Layer 8 of a small transformer language model trained on English Wikipedia (14 layers, counted from 0, width 128).
A neuron's activation on a vector x is ReLU(gate . x + bias) times (in . x + bias), where the dot is the dot product.

Input weights of the MLP neurons that the questions are about. A number n stands for n times 0.00066.
n41 gate (bias -0.052): 157 12 93 190 15 -19 151 -130 -55 -128 -52 -103 -7 -37 -200 -243 -206 -216 -42 -112 161 -106 -217 -95 36 172 -174 -71 -47 91 -8 -122 55 260 -96 98 -43 -92 73 -33 -199 -88 -161 -130 113 -18 61 -55 -77 -133 -147 97 29 -14 -13 88 273 81 -26 -3 148 -173 48 110 -143 -182 -92 -33 204 -69 46 -46 140 48 187 -115 80 137 -47 -55 -9 30 -73 52 4 -41 -179 -81 90 -82 -102 48 87 -18 -24 -71 32 80 -21 45 200 -3 11 122 -7 -66 -207 132 216 91 -65 -216 93 189 63 252 229 -7 -39 0 -247 71 -76 117 37 287 -89 -156
n57 gate (bias -0.086): -111 -55 97 -202 -80 -54 -44 -246 -86 0 -51 -26 84 35 -116 -223 -4 -147 -78 -199 91 36 27 -60 168 34 -274 56 0 188 159 8 22 127 -158 -49 77 28 -62 56 -17 -26 152 171 85 -59 -148 287 -147 92 -267 -34 -65 17 125 -309 150 -66 92 -416 79 77 57 38 48 298 313 105 59 -128 -87 -150 61 286 243 -180 -99 60 -47 -91 4 -116 -98 -66 -31 -127 212 46 40 170 104 -82 -45 -39 233 -50 41 -21 -473 9 17 -52 55 251 43 -289 -208 104 -138 -108 47 -17 57 203 -22 78 129 -368 68 -38 72 19 69 -27 -177 47 -224 138
n79 gate (bias -0.064): 134 -191 30 -80 93 93 115 49 -52 99 -35 -97 -169 -42 -86 252 177 66 141 -25 51 238 0 64 127 3 29 -89 -31 -36 -112 -78 -324 -11 -23 157 92 -29 26 -206 61 73 0 -160 -82 155 -74 -155 -86 38 116 -3 -17 -194 -12 -50 3 -219 59 -79 -17 94 212 -3 -111 7 50 -268 179 126 40 36 -42 -107 143 -38 22 -58 -41 -220 -21 -121 -75 62 -42 -14 -25 110 39 -16 -103 100 0 147 52 -127 -81 116 -259 -99 151 -166 97 48 -41 -220 -70 -69 104 -31 41 92 -60 217 -137 -166 -80 93 125 -24 -44 -115 -17 146 -21 -97 -284 48
n90 gate (bias -0.068): -97 0 -133 280 -162 -34 -71 -176 -8 0 -7 99 177 246 -49 -31 157 -256 16 152 65 264 93 -150 104 -41 -140 118 -85 -64 -173 28 -21 -126 -279 72 180 -254 79 -316 -8 -150 70 -20 -55 -72 -12 -168 -182 96 -93 -288 -62 -72 -120 -40 -64 95 -50 -276 113 74 -15 16 -149 92 4 133 -89 65 39 -252 -58 199 228 -67 26 -53 -226 86 -132 -269 158 -142 217 25 -17 102 -17 100 -167 21 -26 127 222 20 290 -12 -114 -204 132 4 48 125 29 -45 -230 -50 166 -4 16 4 -122 39 143 124 212 194 12 32 -178 -71 259 4 51 -44 -222 9
n100 gate (bias -0.069): -26 0 -153 355 85 29 72 -283 -20 -152 -119 82 -54 -90 -64 -19 153 125 139 11 -15 44 29 103 3 -157 117 175 -193 162 -22 63 18 101 -13 -4 166 57 -160 82 -113 14 136 42 106 -17 -83 4 32 -75 130 -189 132 -273 16 79 32 -17 90 -140 18 68 -16 121 -7 136 24 61 35 35 -173 75 25 89 4 -314 156 -49 -153 -14 3 -26 -175 -214 -69 -101 -48 38 -99 83 -38 -129 40 194 38 152 111 -170 -149 -84 -67 -49 166 -52 -202 -11 -122 218 27 191 35 -105 -366 187 47 29 -9 25 45 108 7 -46 71 70 128 46 -196 57
n132 gate (bias -0.097): 172 -101 130 -205 -71 151 56 -100 8 20 -313 -263 31 -239 -325 -124 150 73 -20 92 176 129 -105 204 134 -17 -223 163 -64 -129 -239 42 -182 57 -129 240 89 108 41 4 -34 52 -112 -17 -57 218 176 184 43 -108 4 -63 207 8 26 -25 82 -37 82 -342 83 271 147 -75 125 -128 66 -95 236 85 -9 -77 -169 -138 110 48 -27 -42 -23 -214 74 222 86 152 35 -236 -45 133 -301 196 103 -112 53 -123 -18 -171 11 -29 0 106 -43 60 -272 -4 -107 -116 28 -199 28 -137 118 -226 236 0 61 194 188 -133 177 4 -274 -199 -81 -62 4 -19 -87 -206
n177 gate (bias -0.038): -156 -39 100 -174 -132 21 29 -234 15 -254 -258 -41 -314 4 0 -176 -135 -95 -82 50 -185 237 76 -211 116 -40 -17 133 -16 -4 -17 -4 91 -50 139 187 171 -127 -35 -262 69 -153 0 109 -194 152 84 176 -53 -120 19 -169 -214 -76 191 -12 -37 55 299 -71 37 190 286 227 -87 -9 -20 46 -189 195 -221 -26 70 62 -109 -4 -137 93 49 -119 -99 -170 -157 -145 -29 -150 -4 200 51 69 158 231 395 -77 190 8 221 12 78 -59 -188 148 84 -23 -69 45 172 66 31 -61 -81 -231 -117 143 83 12 -7 -94 52 148 -32 -40 -8 127 97 102 -46 48
n243 gate (bias -0.037): -4 -214 -47 -26 157 -64 -97 -35 -65 93 -55 24 84 -136 -69 -89 -60 -7 46 4 -62 150 -145 -84 -148 173 -157 -214 -10 64 178 74 244 165 65 136 250 -81 -96 -93 -116 -90 125 153 -135 10 -91 107 186 -45 123 -109 125 77 -124 -90 -47 209 206 -114 -98 40 85 -30 -111 -103 -180 133 -64 -55 -219 15 42 170 191 126 -101 10 48 -59 18 -4 160 16 -21 -158 137 40 -82 77 -10 -7 0 31 108 -147 45 -60 -95 -36 100 -51 -151 -59 -21 100 37 28 -143 3 27 -139 -11 32 60 -429 17 135 -95 -3 115 -108 286 -71 71 4 -56 48
n270 gate (bias -0.038): 162 39 104 -197 -13 -227 -3 65 -264 124 38 147 136 -49 -9 -20 -22 91 -20 249 -64 38 37 28 -80 36 61 -110 -69 47 -163 -185 43 -46 89 35 -30 77 -64 -167 24 -21 -61 36 -16 50 -36 -179 -37 98 119 108 46 53 -168 -79 108 -111 0 -53 -89 64 -40 9 -31 -197 82 -138 18 15 -100 16 95 9 129 -77 -117 -207 -62 -67 -21 -211 -89 32 -108 170 -124 38 185 -102 161 -34 -151 -15 -36 -150 87 -93 3 -41 -121 70 71 -157 115 45 196 -61 11 -39 161 41 -46 31 93 30 -25 15 105 -89 -42 -66 76 179 12 75 -87 75
n273 gate (bias -0.036): 49 -136 -125 238 -18 -132 31 168 -136 80 -69 3 -239 3 -79 126 0 48 -10 92 87 36 95 74 148 20 51 -67 7 161 -141 -78 14 -112 -113 107 10 -135 -20 -110 65 -31 -90 -129 74 -17 57 -236 193 97 200 0 132 -281 -103 -40 -13 -235 157 -107 -42 102 73 231 21 -26 -40 174 44 150 -47 134 153 21 -3 -35 11 -7 -107 -175 33 -239 179 -33 -238 -84 -130 -164 11 23 -46 170 39 65 -59 33 -96 7 -285 121 -45 3 138 -138 -44 21 0 14 -165 -38 58 40 126 172 245 -24 48 62 47 -44 -125 56 76 82 57 -186 -56 125
n303 gate (bias -0.058): 76 -55 72 145 -192 -8 -258 -15 -94 151 -127 153 -189 333 -63 -24 -38 245 -205 -72 214 23 30 -197 50 -102 -212 -27 -146 61 113 131 15 109 -7 149 70 35 -149 63 15 -45 -41 135 -27 163 116 179 33 49 59 25 134 -40 10 -54 41 39 142 -159 -139 -16 -209 -50 -19 -79 -39 90 -11 -7 98 -51 -71 115 -58 -34 -205 -73 128 103 26 -280 -34 -7 49 19 -166 20 -118 83 14 -78 96 -224 20 -126 119 -60 152 259 -162 -38 4 54 -40 -133 12 56 -31 151 -102 -414 -136 49 -196 -123 107 130 127 116 -102 -60 262 8 -19 56 75 -111
n41 in (bias 0.002): -75 -71 214 88 -110 264 -67 -125 13 -61 0 -17 44 40 -20 36 10 0 19 -54 -101 -151 -204 -124 174 -114 21 -120 23 -175 -10 7 -121 81 -78 -117 -240 -47 105 -53 -3 -147 -83 75 -7 -62 220 114 23 -134 -12 88 -57 -10 236 -86 27 223 117 24 111 91 -50 -10 87 130 -48 -141 -228 -30 -70 28 -104 100 82 145 17 62 346 116 -126 154 -15 47 114 -250 21 106 -120 -6 188 -80 86 -102 50 -135 -3 203 104 116 -83 55 87 -5 112 -10 -117 -50 -143 -165 114 -95 40 -31 27 150 -19 33 16 94 -3 25 26 -171 -99 -29 95 -131
n57 in (bias 0.021): 60 -4 -221 9 0 382 194 260 32 27 -18 -25 -9 -64 100 261 -116 46 80 -17 172 -199 180 -20 -94 132 -22 78 116 -187 31 12 -284 43 -43 173 187 94 116 -104 -58 -295 -160 -108 -125 168 110 45 281 -186 165 -91 147 -151 -258 -170 130 197 -220 58 229 -124 -18 85 -139 -254 8 178 66 195 151 -18 139 -239 -37 199 31 -29 248 -71 -36 156 -23 -68 -153 0 0 44 9 -164 -28 -25 -130 4 -144 -49 157 -84 96 -13 -192 -35 196 -38 -108 267 -58 -143 102 163 -144 -24 -205 -315 -81 168 -7 34 -107 -53 -243 91 -38 61 4 99 -47 63
n79 in (bias 0.011): 63 -38 -120 -326 83 -17 -33 39 -24 6 81 -16 72 -65 -55 -104 70 -16 61 0 176 190 -122 57 -57 -155 89 -152 182 37 136 -76 -55 66 70 20 -83 60 157 -84 -54 29 -78 -128 -189 32 -132 -242 -45 -127 124 187 140 -72 -54 59 74 22 320 -100 -88 0 88 72 -26 -99 -41 -49 162 38 -10 -129 65 -87 73 7 155 -70 -226 -19 -231 -17 41 148 -69 181 -179 -3 -20 -60 -152 26 110 -102 52 28 22 312 -74 -169 35 -137 53 -47 112 6 138 -162 36 3 44 -6 174 0 -26 36 83 -36 0 -54 6 -28 32 27 132 -146 16 52
n90 in (bias 0.002): -30 -31 -4 -44 107 -112 -317 -72 66 157 45 241 253 218 -115 -263 -34 -166 79 -280 35 -150 335 12 -28 41 31 -35 16 -283 -48 -16 105 -135 195 86 210 -151 -20 -8 -90 -129 -71 -197 -107 32 -8 84 -124 138 -15 224 246 52 -95 100 -268 167 17 -49 -63 35 270 161 96 -119 -28 38 -240 131 105 13 105 233 45 189 -30 29 -76 -124 -68 -201 4 -158 25 29 -173 -227 -239 74 -36 8 51 29 18 -68 216 254 -32 -64 -4 -84 -52 -54 128 103 -58 150 -198 16 212 -71 97 -308 -67 -96 -38 -178 28 146 49 188 87 111 -123 -183 72 57
n100 in (bias 0.013): 165 118 82 75 219 153 71 55 120 140 158 -108 -103 31 -20 126 -79 -242 -80 -27 -211 -100 96 -100 -10 129 -192 28 -73 14 -106 -43 71 -41 -142 160 -3 -78 -26 97 -90 -74 -152 143 -121 52 -3 -108 -84 -115 -72 -66 -54 -52 27 -136 46 -68 -3 178 -24 -145 50 3 -61 32 -32 156 40 106 71 -64 162 -13 -129 109 -171 305 -51 -218 110 -49 -101 -32 122 -249 95 -30 -55 75 58 -152 24 136 159 -104 -9 -96 -29 131 251 -68 -49 -25 163 227 -151 -3 -38 -37 152 -154 89 -98 -116 87 -56 13 -115 -23 33 18 7 -170 48 177 27 157
n132 in (bias -0.025): 39 -100 112 45 110 -119 -99 -91 337 -59 4 -77 -26 -206 -76 -233 -175 -72 118 140 18 13 22 -111 33 -4 -239 -276 118 -18 98 63 -138 -190 172 -9 80 -72 -106 -42 -413 -133 -120 97 4 208 25 105 128 -249 -72 -33 244 -8 45 -222 16 -53 172 -132 103 336 67 -12 -51 -27 -103 -120 -109 -72 54 9 64 -38 -4 -155 -395 92 87 -144 -11 220 128 -41 82 -229 200 -56 31 64 291 103 62 -114 -206 -264 4 -33 89 61 -114 213 -124 111 -17 -30 178 -329 104 -258 -42 -102 74 -160 -17 -4 204 272 230 146 67 51 25 110 70 -14 -22 -36
n177 in (bias 0.012): -57 -218 234 113 -18 -22 335 22 -273 83 72 81 -261 22 -25 169 206 -64 0 358 49 -110 253 4 29 -13 -99 166 135 -4 -49 197 -43 126 -12 48 364 119 200 -144 -84 -103 73 114 -75 -4 112 -110 -128 -34 -175 -54 -218 -128 11 111 198 -16 -142 -215 95 -90 -338 17 103 41 -173 -78 184 -89 -50 72 -34 -291 38 134 -85 -105 -50 -98 -191 -57 8 -24 82 -82 -191 117 97 203 -45 47 97 76 -51 -149 -167 74 -20 -9 -17 292 104 -49 -275 196 -132 129 104 178 46 -187 30 152 147 85 32 47 201 -162 -184 -60 -196 158 -105 -9 147 -9
n243 in (bias -0.022): -61 -50 -67 23 -29 26 -54 -121 -74 98 92 69 73 -88 9 -198 -10 25 -27 35 -69 103 -32 26 9 61 -122 -176 200 29 3 -18 234 89 65 213 -40 -196 -197 -171 -3 38 -3 -3 -29 46 -43 7 106 -66 3 86 132 128 36 -241 -68 21 92 -106 -95 188 14 -61 -97 113 -54 -69 -3 -192 -212 66 142 41 31 25 -117 68 60 34 16 255 37 -125 184 -79 88 55 -103 -58 -57 56 -97 34 50 -9 76 -21 -39 -45 -87 38 70 -56 3 16 315 44 -173 -230 -31 -188 -133 59 -10 -103 93 -28 25 -24 -92 179 -69 -32 250 20 6 183
n270 in (bias 0.000): 61 -263 -38 -33 38 -80 3 69 -240 77 43 -26 -100 -107 31 122 -45 80 109 0 101 177 103 -17 -106 -81 63 -70 5 24 -38 66 102 -11 22 169 -28 15 27 -126 -72 34 -18 -28 -35 46 139 -42 168 -47 41 -140 -8 -169 -18 -95 -35 0 29 26 3 55 -48 -80 -167 66 45 -68 -92 79 36 -60 217 -62 43 -26 -43 -46 -28 -85 -31 -75 -66 2 -95 142 -165 60 115 -102 117 -21 -179 72 22 -38 90 -107 -22 35 -168 103 56 -8 90 109 28 68 -46 62 107 27 -29 -61 -95 -34 -60 62 -33 33 -43 17 44 43 -37 -140 -29 193
n273 in (bias -0.015): 31 -138 -12 -150 -48 -130 -158 175 125 -188 59 -37 163 109 110 36 110 98 -120 -145 190 -35 -44 -11 -24 -36 62 117 -27 261 39 -72 -31 -197 29 57 174 92 91 -15 49 49 -111 -109 -19 126 -105 89 -80 40 -26 109 0 69 -19 24 123 -53 127 39 -9 32 -97 334 121 117 101 115 -3 -40 -42 116 -170 12 -70 -109 -74 -30 26 -113 -82 -32 -95 -56 -153 66 74 -35 -29 -80 9 -9 149 24 -30 -194 184 -21 129 -256 -141 -139 90 -5 -31 0 59 -114 75 -89 78 0 -9 -32 41 -55 56 43 45 -54 3 -37 -83 124 -44 46 -228 102
n303 in (bias -0.024): 44 -109 -29 95 -192 31 -40 54 -169 98 42 156 -34 -20 -23 -398 234 133 57 98 70 10 -261 -68 110 68 49 15 -203 161 38 10 40 -64 155 89 26 -108 -136 152 92 -27 -186 36 54 -42 -87 4 172 104 -121 150 0 -48 -55 -163 -18 -118 134 -9 -238 126 47 -109 -73 53 6 0 23 -7 -133 28 -10 113 56 -64 -111 -56 -4 -102 -126 -62 15 -92 178 57 35 -35 -178 -28 -102 -93 -51 -56 -11 -334 86 -41 -41 218 -43 -159 110 -97 82 -165 188 -143 37 -10 29 -101 -108 143 182 -53 -3 -36 16 110 -94 -14 40 68 68 100 -57 116

Each question shows a token from some text and the vector x that enters the MLP there. A number n stands for n times 0.0072.

"\n\n": 20 -152 -167 140 -102 -24 -22 59 13 -221 202 -29 -62 -20 -22 42 154 -51 56 -6 -31 -86 -24 -76 -76 36 -76 -41 -62 17 20 93 -55 134 -14 179 123 -20 139 52 -155 -6 114 81 -49 207 -115 57 58 84 46 -80 -50 41 -159 13 168 61 21 46 0 4 -160 251 -101 161 75 -12 -41 -136 51 -57 79 149 -74 -33 4 -13 25 -77 -66 -7 -203 10 63 -35 94 -142 -85 184 8 2 67 42 -14 62 -167 -93 82 -23 3 104 131 -255 -1 60 7 105 -40 -13 148 -157 -37 96 -6 96 -133 70 28 -16 63 -19 -58 -45 -68 7 -74 -101
Which of these neurons fires most? n100

" not": -7 -164 48 81 -112 50 204 58 -57 43 -7 -170 118 21 22 -15 116 -119 -28 -131 -2 -42 23 -81 100 80 -192 157 -17 -34 -99 114 -29 -11 -117 16 -134 2 -33 168 201 -16 122 65 -35 0 55 51 82 76 -37 -25 -50 83 -220 68 244 9 -122 98 19 82 -133 57 -113 -243 211 0 10 -28 -121 -8 -10 -115 -102 -59 -4 -80 132 -9 -135 -38 108 181 76 -106 -13 -121 -6 143 -16 -220 -138 152 -100 -86 47 7 66 17 80 37 125 -179 -147 55 -71 -21 177 -77 36 -55 18 -128 10 119 9 -154 -30 68 -40 237 181 34 -151 126 -42 112
Which of these neurons fires most? n57

" to": -30 -113 50 -34 81 35 -75 75 -124 -27 93 -152 -83 -119 165 10 -167 -65 16 87 2 8 -38 -122 91 170 107 123 -104 87 -17 165 -66 -7 -210 144 -74 150 78 88 100 -136 88 65 110 61 -81 9 197 146 -95 -40 189 10 -24 15 -27 138 -123 14 138 52 -193 44 -194 13 187 -137 -22 -119 -122 -45 116 -87 -62 27 -74 24 -213 24 -149 90 29 16 85 -108 -1 -166 -34 39 48 -27 -192 45 -132 112 59 41 -77 114 -75 93 97 -140 -71 -4 -66 151 -12 -107 201 -57 47 -131 1 91 -132 -49 72 -48 21 111 86 77 72 67 -59 59
Which three neurons fire most, strongest first? n57, n270, n100

" usually": -24 -252 97 216 -157 99 187 60 -62 25 198 -106 -30 47 18 -84 -43 -119 115 -94 2 -76 16 -25 26 120 -38 108 29 65 -64 97 -114 29 -22 -11 -14 -6 -10 160 -35 -140 242 20 38 58 92 92 100 61 -82 -23 -108 90 -239 -17 230 -35 -45 171 -93 65 -93 62 -94 -137 122 -102 -73 -23 -119 -92 -9 3 -71 26 29 -84 -9 43 -223 -26 183 -3 135 3 -96 -76 12 36 -37 -74 -89 181 -110 -26 -90 15 27 69 67 -20 80 -189 -105 38 -4 127 8 2 83 -29 102 -146 -12 -42 -55 -42 83 33 -7 239 205 78 -113 6 -214 16
Which of these neurons fires most? n41

" in": 22 -180 -8 -14 -153 -3 43 -120 42 -154 192 -44 62 -49 -8 -48 105 -100 62 -42 29 -116 -30 -5 -11 -43 -44 70 -65 105 31 64 -228 -34 -116 136 -52 190 5 -6 23 -101 86 32 -76 64 62 75 112 87 -151 4 209 -81 -67 -5 81 145 69 76 113 35 -96 173 26 -28 83 75 57 -148 76 112 121 5 -183 57 -2 -19 2 -92 -59 70 -87 -85 75 -86 20 -119 -159 80 9 -4 -18 79 47 126 -20 29 73 51 -54 150 -14 -200 -58 13 -42 -176 12 -65 169 -129 76 -336 48 77 -125 -28 -123 34 67 8 35 21 -108 339 -7 42
Which of these neurons fires most? n132

" from": 16 -46 -19 -2 97 85 -10 -93 -14 54 171 -12 -35 -80 77 -18 86 -8 81 -70 193 -41 -15 -82 41 3 27 166 -45 42 28 103 -70 -38 -208 90 -115 107 -30 102 52 -109 90 26 -93 -53 10 55 89 81 -13 -102 179 -76 -81 15 67 57 27 160 63 29 -131 137 103 -59 87 -113 103 -111 -39 9 204 70 -155 11 -61 -14 -78 -62 -108 67 -14 -135 -66 -85 25 -191 -71 -17 74 32 -32 91 -79 110 -24 37 55 1 8 137 91 -212 -103 69 -111 -78 67 40 224 -259 197 -186 -36 12 -202 -22 -88 -62 -17 178 -20 -4 20 4 -53 -22
Which of these neurons fires most? n100

" as": -10 -119 121 43 -127 100 -54 -71 157 -49 193 12 109 37 -36 14 121 -108 -70 -28 -20 -77 77 -42 109 39 -156 89 109 10 -17 13 -81 44 -96 109 -58 123 38 150 36 -48 36 2 -110 75 -52 -83 85 1 3 103 96 36 -102 67 165 15 290 -12 -43 56 -164 210 104 -85 74 118 145 -136 24 -59 86 68 -173 31 167 78 -67 -50 -89 27 -81 38 -35 -150 -135 -158 -145 37 68 -4 -66 95 -49 221 -126 -122 7 -111 92 -28 96 -212 24 -65 -27 -3 111 -8 47 -132 -48 -109 26 131 -116 -157 -233 18 88 61 -9 7 -122 -137 -70 59
Which of these neurons fires most? n100

" primary": 2 -240 -95 -113 -27 8 112 29 -160 91 95 -86 57 88 -133 -185 56 -100 87 5 -114 58 159 132 179 -102 -44 148 142 102 -7 125 -156 1 -184 -15 -94 110 98 -11 -25 44 71 41 -135 99 -60 -19 136 -26 -133 116 60 115 -302 94 243 103 7 125 -136 23 -29 87 -8 -54 71 -20 -62 10 41 -118 101 6 -33 7 42 -22 42 3 -166 57 -52 -53 88 82 -18 -96 -102 81 113 54 -146 73 39 -209 -49 46 87 -39 131 56 80 -19 -67 29 -66 -132 41 -173 -29 -37 47 -119 86 -82 -89 -173 11 175 -2 87 35 -28 -87 208 -46 -191
Which of these neurons fires most? n57

" 5": -16 -56 -27 -4 5 19 105 -41 -95 -8 84 -76 -42 -44 108 -63 -18 -28 143 125 -57 -117 84 51 -121 -11 195 -55 -75 -15 26 102 -10 5 -7 147 -102 19 91 -1 -114 -81 -167 163 -72 105 -44 -33 96 125 -204 -73 -117 -21 -67 89 96 -8 -46 144 -36 -37 -29 -14 -142 -67 252 -34 -110 -182 25 66 30 37 -64 90 91 -62 -4 73 -167 25 12 49 -35 185 -17 -27 -47 -87 152 -27 35 50 -116 -129 -4 33 1 183 9 32 81 -139 34 128 16 81 193 -60 157 -27 128 -75 -63 -95 -233 33 -22 167 29 100 -54 -117 -195 189 -55 -106
Which neuron fires most, and how strongly? n270, at about 0.69

" a": 70 45 -30 -48 -102 127 -36 -23 32 2 304 -23 -52 -57 59 51 -97 13 -75 -75 -20 -28 28 68 -96 -54 -23 186 2 60 -50 18 28 106 -83 190 83 121 137 -19 -65 -89 -4 61 -138 34 -69 -11 -30 -25 -79 17 96 41 -262 143 120 -57 103 24 -48 -70 -75 204 4 72 286 -26 -94 -86 -2 -111 24 -6 4 11 153 -59 40 53 -78 76 -59 -17 12 -122 -60 -101 -166 94 -6 17 -151 63 -87 20 -33 -93 140 85 19 29 113 -165 23 45 -107 -2 51 -72 81 -288 -8 -47 234 -43 -189 -17 -92 39 -103 -108 97 -76 46 93 35 94
Which neuron fires most, and how strongly? n100, at about 0.72

"ines": 13 -38 -24 69 -80 -97 31 19 -54 174 310 3 41 -35 135 58 -118 55 23 -100 -36 89 -58 23 64 15 -211 -78 51 -178 10 -19 -38 26 110 76 -107 -30 142 -41 62 58 -8 -189 -80 80 -71 3 -71 -15 -48 69 69 21 -155 101 -216 46 -47 97 -132 -6 44 39 -59 85 2 -8 146 -79 73 39 82 -10 -252 -21 -32 110 -94 49 -114 140 -25 61 121 176 -52 -221 24 59 -40 30 -5 80 -68 111 -107 84 -15 -95 -90 95 -53 -233 -64 24 76 -7 92 -22 -3 19 138 69 -8 -115 -95 -97 -150 -10 96 -120 84 43 -28 256 12 122
Which of these neurons fires most? n79

" game": 10 -80 -142 -144 75 -46 55 -25 -48 178 200 49 -94 86 105 -165 143 -85 94 -30 24 29 44 61 -177 -29 72 167 116 -192 95 8 -15 21 -145 -94 10 41 43 -20 96 -69 -39 -19 6 162 -118 -89 116 6 -110 -28 11 -20 -60 65 9 -211 117 -59 -70 -72 27 85 -96 -77 28 18 61 -23 163 113 128 87 -47 -61 -35 28 22 -29 -229 54 -52 110 -61 72 -72 -89 21 57 16 137 83 232 3 -41 47 161 59 43 -15 0 64 -233 37 -48 -99 51 135 -194 164 -3 14 -9 114 -120 -120 -150 -102 67 -9 3 -7 -125 -155 -50 -75 15
Which two neurons fire most, strongest first? n79, n273

"Man": -1 30 -199 -14 25 165 -192 -36 62 -131 218 161 110 -20 9 -64 -94 -18 -55 94 -153 53 34 -45 -124 -111 -90 77 17 -81 191 230 -72 42 -132 43 52 -42 33 18 -88 48 35 72 20 -28 -110 35 -166 121 -72 -78 56 -20 -149 59 76 -39 13 -24 -31 -132 -28 174 -136 84 82 43 12 -29 70 52 -2 -106 -54 61 67 73 118 -31 -65 -127 -12 -145 229 -34 71 -41 -79 155 51 132 -10 -58 -186 108 -184 -119 5 31 68 95 45 -274 33 61 146 91 214 -115 -38 -101 15 46 125 34 15 106 -92 -55 130 -99 -51 -1 -154 -5 -92 -56
Which neuron fires most, and how strongly? n100, at about 0.13

"ation": 132 -18 -84 -52 -67 -14 -37 141 -66 111 220 -44 -152 -53 133 58 270 -76 -20 81 -82 -12 -15 138 -52 -157 -128 159 -26 64 -71 87 -21 -62 -154 62 -33 -12 191 -84 -45 -63 50 -45 48 205 -55 29 131 8 -38 -39 -76 31 -198 92 116 17 8 39 -157 54 87 45 79 -102 -15 105 161 -15 59 -85 74 -43 17 -13 -37 -161 4 63 -136 -71 26 -20 98 -118 -65 -137 52 28 -15 62 8 -20 76 -54 86 186 -69 23 -1 22 -33 -167 -88 42 21 70 93 -2 108 102 50 106 64 -122 -219 -8 -17 83 42 -227 -107 -41 -98 -57 -95 31
Which three neurons fire most, strongest first? n79, n273, n270

" (": 140 -283 45 58 39 -11 -29 33 81 56 64 -29 -4 126 69 87 44 -99 57 -75 90 -261 20 -103 6 8 -108 -22 -43 -32 -50 49 25 74 24 38 -20 -17 87 167 -68 -201 51 13 -57 64 -132 -2 58 50 2 89 -17 -39 -305 -51 49 68 -2 110 -118 27 -58 108 51 -25 105 130 -57 -122 12 54 51 72 -39 8 54 111 28 -70 -179 82 -80 0 14 32 -47 -195 -122 -98 35 94 42 5 -95 -64 -133 6 -43 113 -28 173 188 -134 30 -24 67 -71 -34 -43 241 -149 118 42 -49 149 -29 48 56 101 26 132 -28 61 -389 45 8 -76
Which two neurons fire most, strongest first? n41, n273

" 6": 17 -14 -22 -50 -53 25 -57 -154 11 -55 172 -68 -116 20 115 -34 -38 -36 102 74 50 -92 -18 41 -11 -69 93 19 18 -72 -34 106 -74 82 -12 138 -103 -76 147 37 -70 -139 82 83 -120 103 -137 -14 122 137 -149 4 -91 -12 -20 47 118 -70 22 199 40 -38 -1 56 -118 -64 165 -2 -27 -154 50 23 99 98 -122 66 72 -38 -15 -45 -176 50 -38 12 119 99 -7 -38 -109 41 118 -1 120 52 -272 -102 -11 34 8 72 -114 32 151 -134 -31 31 39 49 229 -9 146 -120 161 -26 10 -85 -221 24 -32 171 -7 -48 -86 -84 -66 132 -122 -128
Which neuron fires most, and how strongly? n177, at about 0.32

"The": 45 -63 14 98 11 -44 -184 -66 150 -110 320 -96 -23 63 38 -61 -49 -9 -139 -12 -176 -88 192 63 -50 60 -62 -40 57 18 104 74 -188 94 -36 111 57 -97 64 59 -38 -20 171 125 -11 74 -42 27 -88 126 63 -6 23 107 -156 41 159 54 105 -66 -175 -73 -70 156 -62 51 35 -60 -34 -208 30 -22 21 -89 -92 -13 188 22 -57 183 -92 35 23 -137 105 75 -28 -69 -183 90 12 13 72 3 -136 177 -129 28 39 -59 96 149 4 -218 -38 -21 4 50 -137 -182 176 -127 122 22 1 -6 -85 -8 -120 -1 -61 30 -13 179 -16 87 -30 -48
Which of these neurons fires most? n243

"app": 59 -115 57 76 31 42 121 -87 -66 -36 53 -189 29 -17 -40 -157 -48 -96 6 92 22 -118 35 -80 -46 -171 -130 -98 -42 184 12 -72 -139 -59 -62 -77 -120 37 200 13 -136 -15 -201 104 51 61 -100 170 247 238 -205 47 -41 144 -145 80 3 -26 50 9 -7 -2 -50 18 -5 45 10 31 16 -69 -70 -45 -115 -1 -35 -67 40 -33 95 56 -155 147 44 -16 118 -51 31 -64 109 111 -2 143 -64 45 -83 -34 -112 265 4 54 -73 207 -64 -163 23 157 23 16 139 -48 -77 107 125 6 -215 -48 67 -24 -44 67 6 80 -166 173 -62 319 -17 -132
Which two neurons fire most, strongest first? n41, n132

"et": -2 -32 -31 -96 57 -13 10 155 4 98 250 23 -215 70 71 16 -43 -107 73 67 11 64 54 217 -67 -94 -88 89 54 -32 44 -107 -119 48 64 -157 -2 -155 203 -238 -7 67 185 -21 -30 -35 -6 -2 37 -13 -49 -23 -31 -41 -210 11 31 -47 -65 249 -101 17 38 54 -59 67 6 -35 -18 2 10 112 112 56 -48 7 -3 66 1 -2 -139 -23 97 -19 151 -17 -126 -13 -17 -16 83 -209 -11 13 89 -83 -76 150 61 -15 10 115 -67 -202 -75 16 -147 1 130 -49 108 197 196 12 91 -81 -91 -91 -147 41 40 -182 -44 147 -60 -118 -202 54
Which of these neurons fires most? n79

" Grade": -54 -68 -45 -9 -16 17 76 126 12 -63 140 77 -78 164 -163 -92 -98 4 -73 182 -1 48 -4 189 94 -75 -116 -64 93 -58 25 198 -44 -2 -204 200 26 -84 59 -107 -220 -63 18 173 151 85 -110 -36 169 -51 -115 -10 -51 -10 -94 98 94 22 106 197 -96 134 -60 -19 -77 -22 14 26 -6 -175 60 5 -82 117 -11 15 98 113 177 -99 -97 29 10 -156 210 -29 -73 -154 -46 46 -4 59 -19 -38 -63 -59 -141 -6 -12 -31 -45 92 4 -236 -39 40 11 6 99 -168 42 -34 162 36 148 -153 -33 43 -91 179 -104 -31 -77 64 105 117 -156 46
Which of these neurons fires most? n243

" secondary": -32 -89 -85 -191 -9 87 70 54 -121 41 147 -10 -96 59 -25 -150 13 30 83 62 -86 49 40 106 208 -74 19 204 93 142 49 223 -42 -15 -129 -69 -152 60 160 -4 -166 1 -42 121 -83 72 7 31 201 -93 -98 70 178 119 -248 118 158 179 -59 165 -256 24 -137 120 106 -124 35 -162 -32 -49 27 -73 64 80 -38 67 -10 -19 -12 107 -124 116 -59 -174 128 49 31 -141 -23 23 31 -77 -105 82 -34 -161 -5 29 113 78 31 56 -47 -94 -95 13 25 -47 -59 -66 22 -64 23 -53 75 -4 -145 -130 102 47 -12 5 7 -22 -97 26 -39 -205
Which two neurons fire most, strongest first? n132, n303